Layer 7 of a small transformer language model trained on English Wikipedia (20 layers, counted from 0, width 128). Numbers have three digits each and are written without spaces.
In attention head 7, each number of a token's query is one row of weights dot the token's vector x. The head spreads its attention over the tokens so far by the softmax of query dot key.

Query weights of the head. A number n stands for (n - 500) times 0.0011.
q0: 466676394631485623426439290464753529389513580345561600436573566612643586447617153594380554554345404634594484154410292183439479684555694465566582729764562492564705606666469654337793661584392647420417653601528500387426298594665535299555645544594703433186596403603339556361299197432287215558615632806705394650408461398441426599646399231701685343535500584747487430681544679281470546708366
q1: 528288576500553639433521650435377673642496575473280319515531663518454493230647424721507522537654559749544360401424548387262646562320493553343543513635659477634504415507528500439721511780318431536664200589485307614366475518406566633623436750406354623607384520503504390433381523135527520436518482570608429455344553425251358420562453496545641391597386580486538319493536583304441481508439
q2: 332372631404596705579492473686468566767483441390508400487383398487578545622450460580310436413516805737419508388630440460267659792405653294546734205681763451386560542359595581267647675611669612643452597278496570565277313309415389734292559775557538538546215468288526438525589635517610540245437650483242326357305512673474531594461477445260438649294429598221427316500505508474675566491448
q3: 523504614604368599086550583586415765444445678546385301241409410539390575488352418813278535409360560722402447472712433289362328571520576386715593578567625465669687404450637582402796556512328488597573526757326485651442598520461651556375413487219445703496302526568597524432521500480475324569473527448587396635427538422512560579479508610470554602539492520317609154562521493301481674343712
q4: 543483497542387553492318527470619541250493592472518549344574375675601543548537250480467616666475473489672453321255560324504448739413582438496445536537396437688652574649493521372724654628473543593396606714508594560569481638596705591605559488311500552356395542450427446435431015305266332393334577610706362586533602574417297575405520373536751444537519636599600277706643671392589545560517
q5: 587269726168559694647607663691301441764342392581504442519468658376237399380534551643470466430660628444405385486417747675308609446504382643274462392561647386539588527478566381412466527429484552807399392457572442657587696477312562535528340669550580575656551724381714382613545516527663581563556515446468527319415584403489643583500569659399370651668433535410605719403574389551384542398500
q6: 576197636287551821824585576507486417577432400605548542515481594511449421593625610476564591368851623361534520340271614567485654679386341653208441370401481573546588616489376349353507604382559500437674454392567656686538620500309536542546354455644523616645500663266597500682644293394667500455311533419424527475456661500439500695514705515353500557622418663436374528467463410441327635561482
q7: 623431693307708635690625744811156483559282467643509447616284664443312418472594614500415490254413719476400248715378619540551787265471351560644600245569632614471307663315440382469280656317495560613563320461585642610439500272179409403322395733495514500683389629273612584693791625562839584329528537548455801523458625228443641591414439600527267766481356331419595692392635161564495662285659
q8: 591293608259435774508548651590442481635287541735524441508553676500429445614515487629545583492690702320426408470227603709468588606438364556258398461452635500593638608468488308473493656235384409704555359529582702783485640496324500621338269473402632696626348843248580500643626344380620512394480564462557504512492676374301369729336548516418426792771311594508508477391603246428441630691519
q9: 602446663469582295455414581580459473443383507413432388437268385595351609478582623581420515408454661566349418314566577493310425643381463472266708481440409350526519377389514612585570361691649512667391343207442408278635372478460493582572486652643342438464618655525511420770496705507373401635547230283675459374654450540618511606417571474472330449507508618462591767251368514785461478512531
q10: 376613474459382411427355268623639474623652679536463539296717380519592860292402135565519385504293051685299689630691519333337353495640759319622570599504528377431316457546537809606552338729824571500441627437208205457219242600813629515487575683641582201316189379500323500269443606519386237570547631626525471340672412439356691450776306452591648447387664488373436302585505541347532361510491
q11: 532305503401475828346592703522489534631388604698507409412506645448496421526537527720522624521763627455492362483247628641551594514504448551342390409503630377592614609453394432458439612227430496682654422492445706727510627466388630534391220484414470563585420708371631551511685417470743440393463588447492538550398678333262450691395504545385419721740320666546568424555566236395443676638448
q12: 463477519363516662612621461458430445351423378416624435568437459489640257826579596370458599445660771651525433465389670443569661436500312637555494436506440403467443660459401144349494634283334571465591329406693473518607525359402279522417507519618415697563414513483500669654712425418641648607364535457519486534390562402429388571244576574399543539500415656584493438716392446580524654428563
q13: 476744396572589153467408328389429510259622532348479529518457311600503614453474477402475460557198345547540552556651344354422413545540590476592649537555396580548408448514584634460546307695530439361266658434447350405444522626751396372551716551565475371436514364576341338514370679522184507577543401500492452334581276614667489306556458457528599370315703411377373590468480696679555367465550
q14: 495366526415503733508568571566553444612460492652578489478539597413495538521486536617574479443776563455559502471427604635583554503530480528362444442512566434535608591503482482505437620337425506640686477489441616597476569399368643611570390404444628526558528562401634561449552405567721557417469596530494541576427689426463560686635474532464445572644425511520492400510584374332388543609455
q15: 522305661384592888682638721563603579547278478500620269389539676296307183541798600476441509399833737423486341430383747684647640370454353540429321331459550427379643566531341292487401767239282591554682375574524707615646486441360579491466378316387418640697381585422753723575784375514815581357482522477481700596438876338381453688381495550435461691675272631638661467594619327491483691480356
q16: 558663492668358110455356428409426432442587491458258633659388445798550753379325441422522561613274451461587695492640229324249387554482592449449675583535318442576421394458580753403492214699754454349344636447564248250372583548725659575504648514662443297316606382667223201538419564526162622604556440376468353537619171547785522396547435431517612491372690411360492596543348665617525314458658
q17: 584384479528477629422543555571491426654461543604466526507500645495533597475403536565617551474604554397535479546355465620550519452598464540362462522515459502552549579480408568434452578368519466507654408448527562502453530435422662545485402510509572470525621565467517536442601354544630487449505548533473627646372596427458592637619443530493440555593377447493425479545490364335390585582485
q18: 540460562437324476414448547610485421657460576600405606466523586586515589496389354574614533592515477348469581518378453506489451521581531427376504557534487563559520630375506559453462539518514402566534498520589477583413504518518589531411357616532667458489513587468400431532582388511474519545537617550495543492569431378424507672574353540565489569472525474534416451559502412459432500596473
q19: 519485469399671635494571466547569557564542386530662417434558465419546532377525659456531373367679463492497391431452545503473649564403547516558456403559657415486577449508440425487515584389500515520535476428441568534547590472137462589571391457350588615655544524454656702514389530562600524336359417572575529532453642620489682541510672565363364351658306617436425469503537519398403476536503
q20: 421547426457640373462572404469567557415489458439569494555507470545432400531449435539593514474404436551585459369446537396542466554359477442547531552554342631503368446439627451619588357583444422545413575378401544463521466690616301439497594556543520613483349484378509358533264614574282458579461394240319410307486467570503250367487579384562661503620654476543527411458550513673663519512442
q21: 601455418425292426508404597418574459682632534675316561377542504624667525496216413619350451594511600609285473664461413418456641500687674474359669477411331413635603275361518460486678399272626512291508486404333478409303312150354348837376413648316708590385456574533531484566232317534594482531507518773500589558570375429519674580517391515421412402541465657353543382467269468398442429512563
q22: 394610351275406485397464411663513485445373414410579510428437518483584532407473482637563513339565435457587407403541615478562519622412565409688469512421664616414326649343575426619369538717437557776396532390419494510404527825433374370374410595590588580470392437449369521487393567456391409574503730449397332323513445573186276568546471644673584443447409520612365358517705510594683509565353
q23: 374560376268452450597510374373577389392523439493606597666640367702532350718438360500471480594491453572444512447484615429484582509424500500567605608527441645641264592376630257521512446445367407442382565393424475599422529543536110543457639632453625725335417522396487449484339569536320472639487474397462359356618328552385329478423468523434554444626667567506469349397529506687644480539482
q24: 451564551470428441461419539679447434448454617514576478522373559591443364559490444582623516498360505543532534425459595594576395577397535409529525495388345648439364685557565495535476486626438526580478452478551448440461436594604485374387493650659451436444479540410425327583609520408497480735661561366517486400510453473446274536422296430687581573413643443630528478638603434553585539552450
q25: 385545447227355510570458398427410362513478467533575569635608362601527494598467358503567546543550503469472544346518593503440457579438432515515618535519466634573228678416650339443410437539580500555484561390484369581466577605531266431408560655668763601366431486364342352470446533488357546773597566428487393432608371549314260583489398571535542460552619513520432398494581494711565413520486
q26: 552395558500600570474634407304500515631510415466497526542683330415657634538491610403367471441555402541258491644573494362587553351700477577556448547661706489621561514531355479459405605394487500405471497578446472584392576433522390594578532417306657532456358524546556676349566419583486295386343550555595425561599410343487754564445684538315407420481473622252552491337309500513466505555723
q27: 482371578500506408524477510609554447406409609511462588423403612563472325604451410599617545442402572583518462448388534540564485445458502462374430561472320635530428626457581512597590500535385530565487458546561503500560469537630414385431529669565434492461490530379452344543580456503469458628572575321478524405495505433474183437436346435640595615355631516727528411503589438522638563565441
q28: 555432556526340514431466505671533466546415599648398609503509615520464550574361372534584515606447543507585554636386475519566405436578491423429463565498458595554546665425544593551477579596427418606562405612618488558472475515594562475371383552512495468510456596447436425560647455417481432514623661523521541452551461315384423636536300478626502652382510455654407440601587434438531517635556
q29: 569338593580419444611440491643560561421515686625447529262427578469572539612493548432543389519421492551459579586407459500578531471560521440404524596607510452550612419455400600498558458393425353485595390468614604557505356446428470597449450582350428500566400592576558610590677459541558380367508510576557500517520517299583537505609483585532460642495487496468380453556342385439406570686615
q30: 461526544524419511339460460691454355540451556536492565555408519523438522503532430565691595564426447390649560512463454527543330522534512455447528584433515602442461642498505532498328542679537467630476502513484473516450482690668554390495382579600541395434500471397355337455601478423386404668670626375481482448530423355358363557493368454596555616454540422632463507535536483495571509636488
q31: 559544360508560555512549428397601582613635355479440491520587453377562495506399568373405277510530434592441495587497446410462702465523557527616523407607648395509691304478464436500520506412380423414540548560456527463469497390313346717561466389304537609600470447584630664497315447571482550342389503706557434524481492508588662449503666534333418404583433574398508428417402556445481430409510

Each question shows a short text with each token's key, already scaled and adjusted for position as the last token sees it. A number n stands for (n - 500) times 0.002.

Then comes the last token's vector x. A number n stands for (n - 500) times 0.0056.

0 "hab": 489473466477490475438494479576476458498552448479538456487425554524509549536478559531540517529527
1 "ha": 463515472471500446428408432537543415479578479387591467555399579541545623607622482592514392596446
2 ". ": 404734338281487762862484674424466674468321764532601841652540435519497435446590460379460361563419
3 "Douglas ": 438588580519532573619515540479467583545393598532470628521503535522519525479494473479473474465534
4 "wrote ": 441413546449533711757571656486513704571336700581422761604543479526528448528495490499526540532447
5 "that ": 515486501556564518671545678316441671565260752669413742612578318512320394328452672306535586396605
x: 486445411598438590356516442516631645550427468524651406652500486482428529468596564516608492560573502527559390477460601473465319598509387589485546538511590464504524521481591594534531591532471561499577305456467588508527566496503552453425412513521476456551561556493557337554435473477464417561539467388474619537442480545477348544555507456533451461688501546795581462496550367486448627682526
Which token does the last token look at most? 2 ". "

0 "compet": 564438559470558529516527525564474515499527479499503535579494577411490523545510490537541543513469
1 "ence ": 462540393502527564555526540481410610543411611542486652558505534388545487584538451510551477556475
2 "of ": 516391491451556555530575586440484711451328715567411742568558452592423411440422609442543588491558
3 "the ": 559481530478608461527494546320426634593301679620387688548611421648478449452463415420480497391686
4 "C": 593537541440550439449441428471488461555512487517501505504479560465467565588534438576541489522435
5 "IA": 489409444462562463490432455461512469502532510460523540478434588436470631540522466552468462486468
x: 421545646417769524452499490383478485424474481589544380504559431339442598461365566360570560363440578413541577505564526346351681538449574494536547516530496469437528492546460461541447386494591605398502557452361517416504496590438456528457486519522582494534547501521600521494558493512520392583513624410548554390572474512508465486523432454442428637443478502524519550413429380411479367488431
Which two tokens does the last token look at most, in order? 0 "compet", 5 "IA"

0 "tra": 386533546495417384368414413525486448499549469453534454451453589538482622544504556551499445535570
1 "its ": 462522449479584537701442598327412694553250830651352781548655421513524448384466451382435499446638
2 "to ": 476438517462543500609552640380426711476327739596425756573576442510414429311397682377535602463678
3 "the ": 548480492471618464582492593294403674616262717647369737542618418654477443434431395412472489391701
4 "National ": 531520488454554492520494546420488550521409596560433628527532504510525480491439490510461495458530
5 "Gallery": 468497508555595523560479604562505578484421605536453614499528552542488577462508455488423494396571
x: 489484474476645617465436530493519507416553331526410497511509453317524545527478534504434457607534467525519377490557413439648493585314449494439566599506420480464344492498673488584542603555458538476497393647414518629559459447520479483487580458619493485446456441478570532338338579487523572541450542588537492427494630539488549547432483539524458535359410361694485537385631462392330489568668
Which token does the last token look at most? 1 "its "

0 "U": 399503495452509361489534453505454478647528473529507463471471580423542575549549526569494495530465
1 ".": 901751414602590583563431667437480695449403661538544781686484400522456443430488439399467514582464
2 "S": 532522435456553462509487553454462546531463558555479547554479505522456582490552561538512509487534
3 "., ": 358505461457442745731651619420385670590378633546514738551455505489457504465516544509532440510502
4 "as ": 564451550478502595673602596396385649555339700616410708499614471441476429411435615412498508475573
5 "well ": 468426502502547649616522627328460634537352678564434682499524564436455559417479535446442489478588
x: 400508518513657484486529420369540566636526466521687631509459580482453397607462571564526493467477419504608498380519589444515549349561530468447342497531497531472494392418497528543549428511536612518550481560618613585531523581326545437472443498564518561655560461461549309428531554497419650508504409336615397554470489452558277567473416435557514552466434415638384501344644376521476589505428
Which token does the last token look at most, and with what share of its attention? 3 "., ", with about 50%

0 "political ": 519556476567453462458571447487482490534527486494513558539461481417506433522447452557547578531481
1 "in ": 506550433508564530567567607423448708483361719568434752528567481524455450427411594416506553509572
2 "character ": 440446548537517510514495451430524498588478499482485587500452565437421506585468510553498548477458
3 "— ": 366561456542533609639600642381413657631415609557458709597493425508367452406454539483585631465553
4 "what ": 530448484471590552676521659278435665519298737648394692499617421484383455301454674296420508371635
5 "is ": 560461530440452572596547656542410634493384681547432700583599447378562391445477440429503551586513
x: 450504435430585532492588526444549495642432467479492500564597605416515403725560491503488556602652539459448515543514514561536538452566375555443378521505574591495493481466490453508463438308359437494581504627613425576636464397476469517551422529462455494531482558485455417584494525490494484549473578472399541459581539543569294533398546492467467425436545556536435534515593417492403782456431
Which two tokens does the last token look at most, in order? 4 "what ", 3 "— "

0 "but ": 573434487500688550846412675277508769515256789641413823567597502434456479427491525373479466491523
1 "he ": 561553497488593559754487642317462730492272787637386822595607433440406365402422518371489574476563
2 "lov": 516655445423559564566431539538549506444545495445578533618419577542587597556654454534522435576392
3 "es ": 485465451464556585574571554330463607586382644572471705575471479432461453516503494548536531522470
4 "his ": 485457475480585545629561588266392630543293760664376747529640429477496373347389486389415536405628
5 "work ": 534452466478586546542492542377512556558455569523505663550472555377525518569531399539491508537413
x: 450572368491528659446429519430519577551422413600520652594466522498576452561614465529608430512551486390552467513506587453484571622448443448575507539474567565542522492453587461451545498444559536560656488607556536666470454498548533484439541459607453581561470479389552510520540461396474634536500443683523455444558503494569381543467487578483501538365420415510496500538674357542551780511512
Which two tokens does the last token look at most, in order? 0 "but ", 1 "he "

0 "a": 459553468512447392400413429541449437552538509463544494524459541529454575570558485558504447548485
1 ". ": 642712266403579770897438715396479720455286810553577893688551431522497420441579451384480386561424
2 "H": 515531404514576439514432528432478553563475542514472548562437541598439602506547500570520539477525
3 "aving ": 508445483501589464654545581369474623467348678596426706517577498500395482379459560390432552403565
4 "returned ": 462472487388583659695518630469451650495380676587438703552521551418506508500479410515467528518466
5 "to ": 505527534564521559556620638385434683492341714594433761584566441523407431320412709369538572462662
x: 541463519552526515569596398387508580547507457482556532511497542491584466505465641482521467445647470497511431475428711623524564386493434735502493524522485531546477519430365464558462598471522580438440408524563407539469495489591466441442533508499489505513473501552500359538470484433549509709580455429557467411463409351468479481518415499443526506586584492723631543457497288493410749449612
Which token does the last token look at most? 1 ". "

0 "nuclear ": 465510511456502489518527499543504556503458518519489515481518500462541457541425458469523547541547
1 "weap": 489458553456507479416467425549559403447622383416584391463397646484533633603579537605480429485463
2 "ons ": 440554434455508648553559548454433600497419601543480612523491517390504472503496504524529530527487
3 "policy ": 415504445460497523511464534472462545531496506478507567544458546325540528570526423543550513530484
4 "for ": 512483566474442591546637557441418655495385652572458669471574461508461429416384626393492525503580
5 "the ": 477523526525597537538511560342418618605324657615385656517622426655495458442462409416451478383697
x: 555444429510504538435482536462505379429537536543467488539467466494477500472461475536458486560523424544440602515534690492503531491589485707450447553449435510482462522385647487423529509489513559545577474505452570420382494437489549564442428486488486506462519545507507449386506518475557514438508522450469500524458503475454502476472461528565422455473442516688589540488463245513420942468502
Which token does the last token look at most? 5 "the "

0 "Battal": 500491504482521547411498448615517426471565436454540451482422530544439588519508549538502496426512
1 "ion": 467451524521467398458518423555481444565599448450557467478464594420484589563550458580505485576409
2 ", ": 460677404538564741705580617372389693542384613541500719548450499522433488459478532486531462503539
3 "and ": 496520547540576518689485569404410717515299732594401730485642517490475502379409582372456467490629
4 "served ": 462515459445542677666520643494490635484374665559439710558547502500458458479446455483420548483499
5 "in ": 508442520448502588539567591480420682451365709572433718477582511505485459425416591391450502504561
x: 489452441359469463423514675467545548445446537530587538457476625503504525541461669515501557389468514550417398651493660562517497356589501543485446531498471487602432542566519387522518549322327433611518506513528543562518480522550440473433461558464515457338572467596613612590479555500501434470516446428578512434523549420493440467457398544480488504468595410515534483508522261513495789432670
Which token does the last token look at most? 2 ", "

0 "S": 476461440522499431470489488494452505547494511530508531521459514526465578529551527528498451511511
1 "I": 485469478499511394522464475477496494593493538500496539488450555483491636581597471559495434533461
2 "G": 519505464506514427453497476443449508566505491508510514489435517507462570507516546537484440512509
3 "IN": 500515545509467433465474393477499456512488509479521524438483541505418558538472529481434411494491
4 "T": 462491473487550406486498480448475500570509500500514539505430538518417565533517498544481515497471
5 "/": 467376472555399647610666635423455696624344669568448774570479488609358488459422576467487514490595
x: 472490625509862476492650545431546331594535435452773362473486622547505490575486568493497563465601432544469512488515505429522666554482448512335425493471578477499506548435409623462512504446523493466416554430525429387502602475433518579479517547489528428488507507423495539590532494568444547441526502453592396520464452500484398610590661489377587547552414599408502414452493279627535631593479
Which token does the last token look at most, and with what share of its attention? 5 "/", with about 90%

0 "Battal": 500491504482521547411498448615517426471565436454540451482422530544439588519508549538502496426512
1 "ion": 467451524521467398458518423555481444565599448450557467478464594420484589563550458580505485576409
2 ", ": 460677404538564741705580617372389693542384613541500719548450499522433488459478532486531462503539
3 "Royal ": 544485514409608505546471488390517497491455554531498560461505507576470528445486519450406466378525
4 "F": 462527476540598446443443471449487479525499502516503501498458535501461571509531522569492529477504
5 "us": 512506556465529546527491485448582503487510559470530577555447503506526533550580510498492399585432
x: 411532582436579475449496575486546523452474511588482506604572356529477633538538470495505619524584601547495494462448697394500526588526432590496492587481514543508423364487561506449520598409486473395368480464618533599551460545466471527570675492430507482347619446402442497571550577531514550404574422540658489557604604471491375477478526476417402535547503363647573518456375654477557294462525
Which token does the last token look at most? 0 "Battal"

0 "Ess": 528451497526455497491453477579527434555567441489544469483476425598541516506572502448446400509469
1 "ex": 495539471534481532462418518611489478457528510461550529524454568506534576540554481512493424572484
2 ", ": 455656381535560735720566637357391706543371622551493726542442509498449478463465508499534457517524
3 "which ": 510505534499553541738499662291435663490262768677401748559630357473357394307439629266464525372631
4 "estate ": 411482493410528529570475515423573528517447571511543669546462504488517540566554462490454406523386
5 "consisted ": 468380533412452618675531677621457672476318727600410764645614386633472358447447460400498543506514
x: 520434515571617601475544534493478553520517559521292395556453501537436505523458441590512494462568335423546408482584671574453546320533432454495451486568521486521547578497641537425454648269236494508513457664573577490663476419454473527589420469476551490619454518435556602531521618446525375497462497484465575525519478562571511442566483557363624576481402393491428462522622648510581669499569
Which token does the last token look at most? 3 "which "

0 "ily ": 595509453522626544743404636334435686505304746605441745520575528440501453434525442404450455467566
1 "encour": 610508513489610463601365557381532568514454572528483623538469562494481546503513460526496442509474
2 "aged ": 474616421522614632557533570439480606491425614564464702535513507448423432461392501489450526500471
3 "him ": 426548454498549552665529607396401667548325713616424753528563464477445425376447533424464540451582
4 "to ": 511514545537574561594607649341452704485327744599426787593568426538370421308410698371524604435668
5 "re": 448395506462586565588441570377522547470461599523508631555486524539461522499543486484462479531496
x: 561522467391578734614428570440500533609325495468539524533489391387461395432495440451533447444505504566443401660479660493523543497432544458626344576452561564616356526562478495556515759575459567530456527482628588514481483456572446551506469502481435529439519478557660295455537512381390585598490598477515479576482510524474421451482529459417475601501667435631489476469490536615559379515472
Which token does the last token look at most? 0 "ily "

0 "C": 378536457478467420430471428530474478581488498517498531497471568500472591592535438565531462537456
1 "I": 468458483496518392531453489472506509577471561506484554495458557492492637568600472551490439522476
2 "A ": 472484501462550560711582644463375675604312718634418724567582499471507490465504407446473492475540
3 "at ": 521480506409559618582548613523365687496346731600416754538596500462509407447422518441512502510561
4 "some ": 503475500486627512617525607329456644548308722652415670498593380525468471333445643314432581412647
5 "length": 491463462482514491477398495572550506435495544466554636529449553500460508548511430504452445500457
x: 641413424455684413485536440478554561490504421579467545539469415492485786500502479422582415556520559398544406665469647428435540502499547586469501403550561511446483515565499582391507575689456585447384401679497485609563550440405494535472569501507562496457505447363465570507580467563477402551454557558502613461472605450501433527480483575485596480435647423453617397405565423612586418427385
Which token does the last token look at most? 4 "some "

0 "es ": 541544441558629577648482603345457690553323716596441767613499499428484466531512461539542533525468
1 "the ": 469459488472597428582483556269437673586254724652368735546629412652488428435440407396464478385677
2 "b": 541523508536557489526433595452512552497469549509518560622450539617526592539589510571558486532441
3 "ab": 519480523425462504537466524509434493557509507533527514538476505524486516536509498538533461558456
4 "y": 474536433501571477484379518393545531485482537497488549491424542615447628530551511578435452473486
5 ". ": 555256707312303689837627697481452690466306778543597866664541426527504426443586473374461350576411
x: 585447467457646577469498279485495452585402501560517372512423559483415459502596501529505502451388483559420555480547622446576510565529397361411588530466440528540491355603390496426574603387451540530470450470470477624462494533529519396571557507545469568451576583412258580615566515569555426513496495460489547522516456504492393389534479451466569497520452550701471514518437545551468819472544
Which two tokens does the last token look at most, in order? 0 "es ", 5 ". "

0 "she": 490472461479493427440422480534600484434519475440538510581422537628495606576576526570531413556466
1 "'": 547475508581536505565518532463437578574461571546496604459499496534519464455476509445389441498513
2 "s ": 458508431482598546554511548329453616519356669594430671538530483458540448474443457500499521503573
3 "very ": 537407467462638463638498594371424601619373654628419611512542483404485473460476464452488565477557
4 "sc": 449531508562528633557483550389518513569507515503526571585405559542472580533536545615531503491496
5 "att": 486457555454497635591422574481487512508536520481511566580435578497479558560547423589520456496496
x: 627438601551663566616506457447454523460456594498652524492592443456559385430511420535551490589476507603538536374562554487476577457453414472519434573430381467541494593449506514445500439525650551653496429679517608619574518530509481536478485516480469600349528452439571472436421494508461343514515393525571558348600599433467465495455575635526612393534452411513475516509612516552551247446432
Which token does the last token look at most? 5 "att"

0 "Later ": 536443510503675439697455611327496676557300749632391747517573478561432479432466521425407514389558
1 "in ": 519545453522615521602552632371459734513328742597412789525563491494464437435391569427499546507550
2 "the ": 527472510502639421588498571245432671638257721660365761545622403662453433422427409400458494365687
3 "war ": 458527468479582532561507525489490584537433603526508707567452493451483460544507455478506472508456
4 "he ": 430457491500522549695550635382425695520301758623396795577604431462410369390415536364485579488565
5 "was ": 534437513446470643674602699544413696454312762590413822624624443478501358423451431387497529544533
x: 480490445397478610516544616474538505652426489498457520509625565480411441594539469465581614407741551524475549464467665477567521390523299585530413506462549589523485522459525433443519622329273447490515453628612515665452538444550456569560489480504504468613500511551524458527452455443594498496485614493430587460537544628599369490392495452474528489423528609538438535568579538447414721474491
Which token does the last token look at most? 4 "he "

0 "A": 451546440457465412447476445519458469576475525505490506498484544534463586541550521548511436532516
1 "W": 523472506496538430473472451479490482582488514503526540494443549555497610489603534519416381471511
2 "'": 557524498570532516568542525447457562589460567556497605451501496519512467463487518425385424499500
3 "s ": 481470471457588569570535565311466615539347673605428690539532483451528456481458453482488503500567
4 "special ": 564499453491576454564494505334439519648428539589467558435548488484572515498498481443429487487498
5 "operations ": 512471549433464564555532521513482542514437559524515633591474497461539489567571387535534466524458
x: 564582397433536692507514470485498488436541487571533558548455635538578568453568587537565509494546500469566458532434518423486459548566466450669449526533614600524467477392590445441512599592437585634542538450488598613453523490486499468517517433440540533606487520260403543512424376416523462496524531687444516523440481496435510474511365505395607563468402372508470462584504456465499737341433
Which two tokens does the last token look at most, in order? 3 "s ", 4 "special "

0 "a ": 508550492479608486674506635367365722589269785653387775587613457426570424447453435414496516494577
1 "ke": 528452429504529447512409489468541487513515516478562539538404581605494648583628458591489421502441
2 "en ": 463535449501591585653541591378413668589354673586453711532495573431540503511494439528496506519491
3 "spor": 435623457570559534476432473450578466451551505463526551557451586458529581568572436547453474526406
4 "ts": 452486531482529503543451528438530517506467570501523617568432573563490624594579410564495426525458
5 "man": 507495545523557518545509510441508515550536501501518528496409576463458560578511486600544514510431
x: 565421454551615567595405573521513593396644582606693478509546375568520433579460512343428514477542457546558475483536466415539570588496393618479494594444479525493577505459537526511520563555585531461534463518530484569550515579474478528469470517555581465468556511498564569545420575512489436475514477546565543453499554544421527434581526516535399496491607572561510440559410505680528137510436
Which token does the last token look at most, and with what share of its attention? 1 "ke", with about 30%

0 "til": 514443499472449489377424495616551404414605438409591457576426516560537588564625543535532416569430
1 "ity ": 494527386538489524520513518536457569544461518510512582521462558385584535609529401570543497580455
2 "problems ": 498484428442558528551494533470503541554478535506524567549439547347514515592558438579558550559443
3 "behind ": 564479574543547618662543586464436671541345675583424705513573509499451429457434590438486512453544
4 "her ": 438471462521585570616538568287373628546324726640372682472618464457462430356397513406396534381654
5 "back": 454525476583611547528492519355596464520547503499488511528451534520522584513570542550470515481500
x: 528526586494532577604449480420522510528498565562566591562411348400512294443432645461601614560566604417634512419436515611580501542521492533423471513456451486522506576483503618472540621509546621485557493483482511536488653428529538529532544497469483574463488488586583243430564552519440500447444574500636465400494636580478472505589510548392491497524588359257301516523463467606539444469471
Which token does the last token look at most? 4 "her "

0 "active ": 481510458465613562545493548502459563542417572550451600520518558463540509530467481548477521473539
1 "on ": 502520453431600598607556628452449722476327724594414735529584485528471454427434594417487548497565
2 "several ": 478514531494618504615515580339441656563300730626402684526607380584486470350462610324430551416660
3 "comm": 453501475487539614523501502499488496499508516485552586537447616430609537594544464543519408533433
4 "itte": 468468452494547503501492552485537537451515542479489547565445602406547597597502424591558535520405
5 "es ": 538496508441474547500558508407445556586436584542492632530473491433482491521526506534508508532470
x: 460556399509484659441458499475562499430434452497652565588468631539521541579482548523570400493524582461479545538356589467477557585498583535558514484559559539515527522429473383370451485610473516454534541549567461540565447506475469405510511486517443555422469551377356432638584557482537493531515445448454426519488457525516417575453520533436544574575580491628478501546540388470495910495481
Which two tokens does the last token look at most, in order? 1 "on ", 5 "es "

0 "and ": 524488556493581478703453592341440765529266762613391806523615513469459478407385555397488487495592
1 "li": 519493474501573458520463508442549514496498503482514515575463544567520580574565454592544468545418
2 "able ": 507587488560618567577447558374461598586421582541460650485488521432481489485421513480470488500543
3 "to ": 534468541506549526577572618418434687467353703587422715553568454505405437328399689394520606440665
4 "become ": 581455551456549542667488609494412632460352718573433706519614497422476447443470453406475480499559
5 "st": 412444517521577604563423537473533538508497558506507596596467524547499552544558495558519442538450
x: 635554480496476589546554446560605499402444553548631497537556296436510353345482501554374668507520529515412623492467684552462493466426656528541442535489552568603438533608524516449519559525460553420406427630553490580528559539444470465503591469457487462541514401339679528523447478538443449456557521303627398430503527559453408422484455509541471389487553414521359582510490486510475378570478
Which token does the last token look at most? 1 "li"

0 "ed ": 574476489561660575659474615381498694488325701600444767577523493522498431519466451484484484514475
1 "by ": 505509540498604503623540607338449717479330716580423739553565485482424417425391592441533582493548
2 "the ": 533461510503625439555497557269437655602272695646368716539618410660475436433435417408461489371688
3 "C": 596449504461553431440449432462490475560490499531480527501482559480465560582515444576533486511436
4 "IA": 413471423519561464482431457457521477503516518469507555475439580453469627534519468543454443480469
5 ".": 421033441388492604576429641504462671440419633514556760674487378541447426423480429366461491603473
x: 565463558561661475471500402486444339557497430563503414520511555460527492467523558459456520463321468503425462559688532411358446597437458407433371487528548381543537494423349507456403628141570557512468565530490498589525519486507458451465509422523462612590442525415570343490495511503423430502502566440533401514472546599456362463448529495466508535407600595615640528438336370536575642466486
Which two tokens does the last token look at most, in order? 1 "by ", 5 "."

0 "ley": 459486507532495413480439428409528473498512503496518536434445600499455621571524422567414425476437
1 ", ": 605605421572647703724556626279429707532347636580470744562441503497421482468473530512530483476518
2 "Sarah ": 488508495516536531627499512434436579552411592561476620413521547379509457488450482457390481460459
3 "is ": 442484459489518604625531688471427684483338723566411754622593428431555383441477451432512550567510
4 "a ": 554486482538575519553545581413325620637340671620403672519598456445601425443448442438469484502586
5 "compet": 457393362542560564520504574525468573533473523543448605623476565416480491555450445595590616519420
x: 426423517559639578520331389552504539552617416475496559529544466423568375501480355546584561531590532543581490600625607547512568470553614224434638470537484497613482519425550521508552402447464370546607432650536639491500582573441414411473428487423571537679425535460704608460449527490402426542474623607556448512522550465577366513441546563488477405591597458461676484509553510518548535587468
Which token does the last token look at most, and with what share of its attention? 1 ", ", with about 30%

0 "be ": 530566457523537551668442662475444699434320748567425760582596471434483413439496455388501553526545
1 "a ": 456516513503566485596530576431338657611326709622407707543604466425583425457450428429476495509574
2 "n": 484444461438603377489447542436521528495503539501504536585439567483501548559544486604572537543434
3 "ur": 575474465498564497465417523523487488519538495463523483520448578511507596569530477574550516538481
4 "se ": 513451436465488525569536546493409570607451558505526586496442559428573552569548483518502499541457
5 "not ": 527541509437558515637501611514453628522399632553472633542522514410507532440535506442508553534548
x: 483449442387614557528548388456461685505514524602672443524485569425543590601585415465620611553585558458447499416532448550474409397512412604409403495553594549558467500501528415554517601561587562614358525583609554612517503481530566637469448401425405391664549520480568565398577503618485609518521430518434411537451431537574459616511460439436534402508482409757524533464498387441361567398460
Which token does the last token look at most? 1 "a "

0 "1 ": 547509417468575619639518625467435642521354670570488706616492507473516515525558496472562460492510
1 "he ": 564544471470580553748490624328458715497280791633404816587601441441394385420456519354473558464556
2 "was ": 464559442465576639713545698470444702439308776591425835624617450465480365445471427380490517533521
3 "created ": 454459487453578583672521647448466690529321712580436792604528531474459480530486415491530546504443
4 "a ": 518473498527571539575562586413325639623321720627412728543606456464570416437451461409457466496591
5 "bar": 474508524519537551522446478531513471538529539490559548612463541538574596600625473517546432557419
x: 488468526552598432546633493503554402316430498538509466475570270586487338569446601422685482486594464550515564468479641537613354657522464532558569474443530498502487571613587486449478463495414618492464522590562502496609530531530414599487631497513494426365532513325610560443469517511452442456503487470514526509445476554410397445479466486550576515521417479413513465488563701531533342496407
Which token does the last token look at most, and with what share of its attention? 5 "bar", with about 70%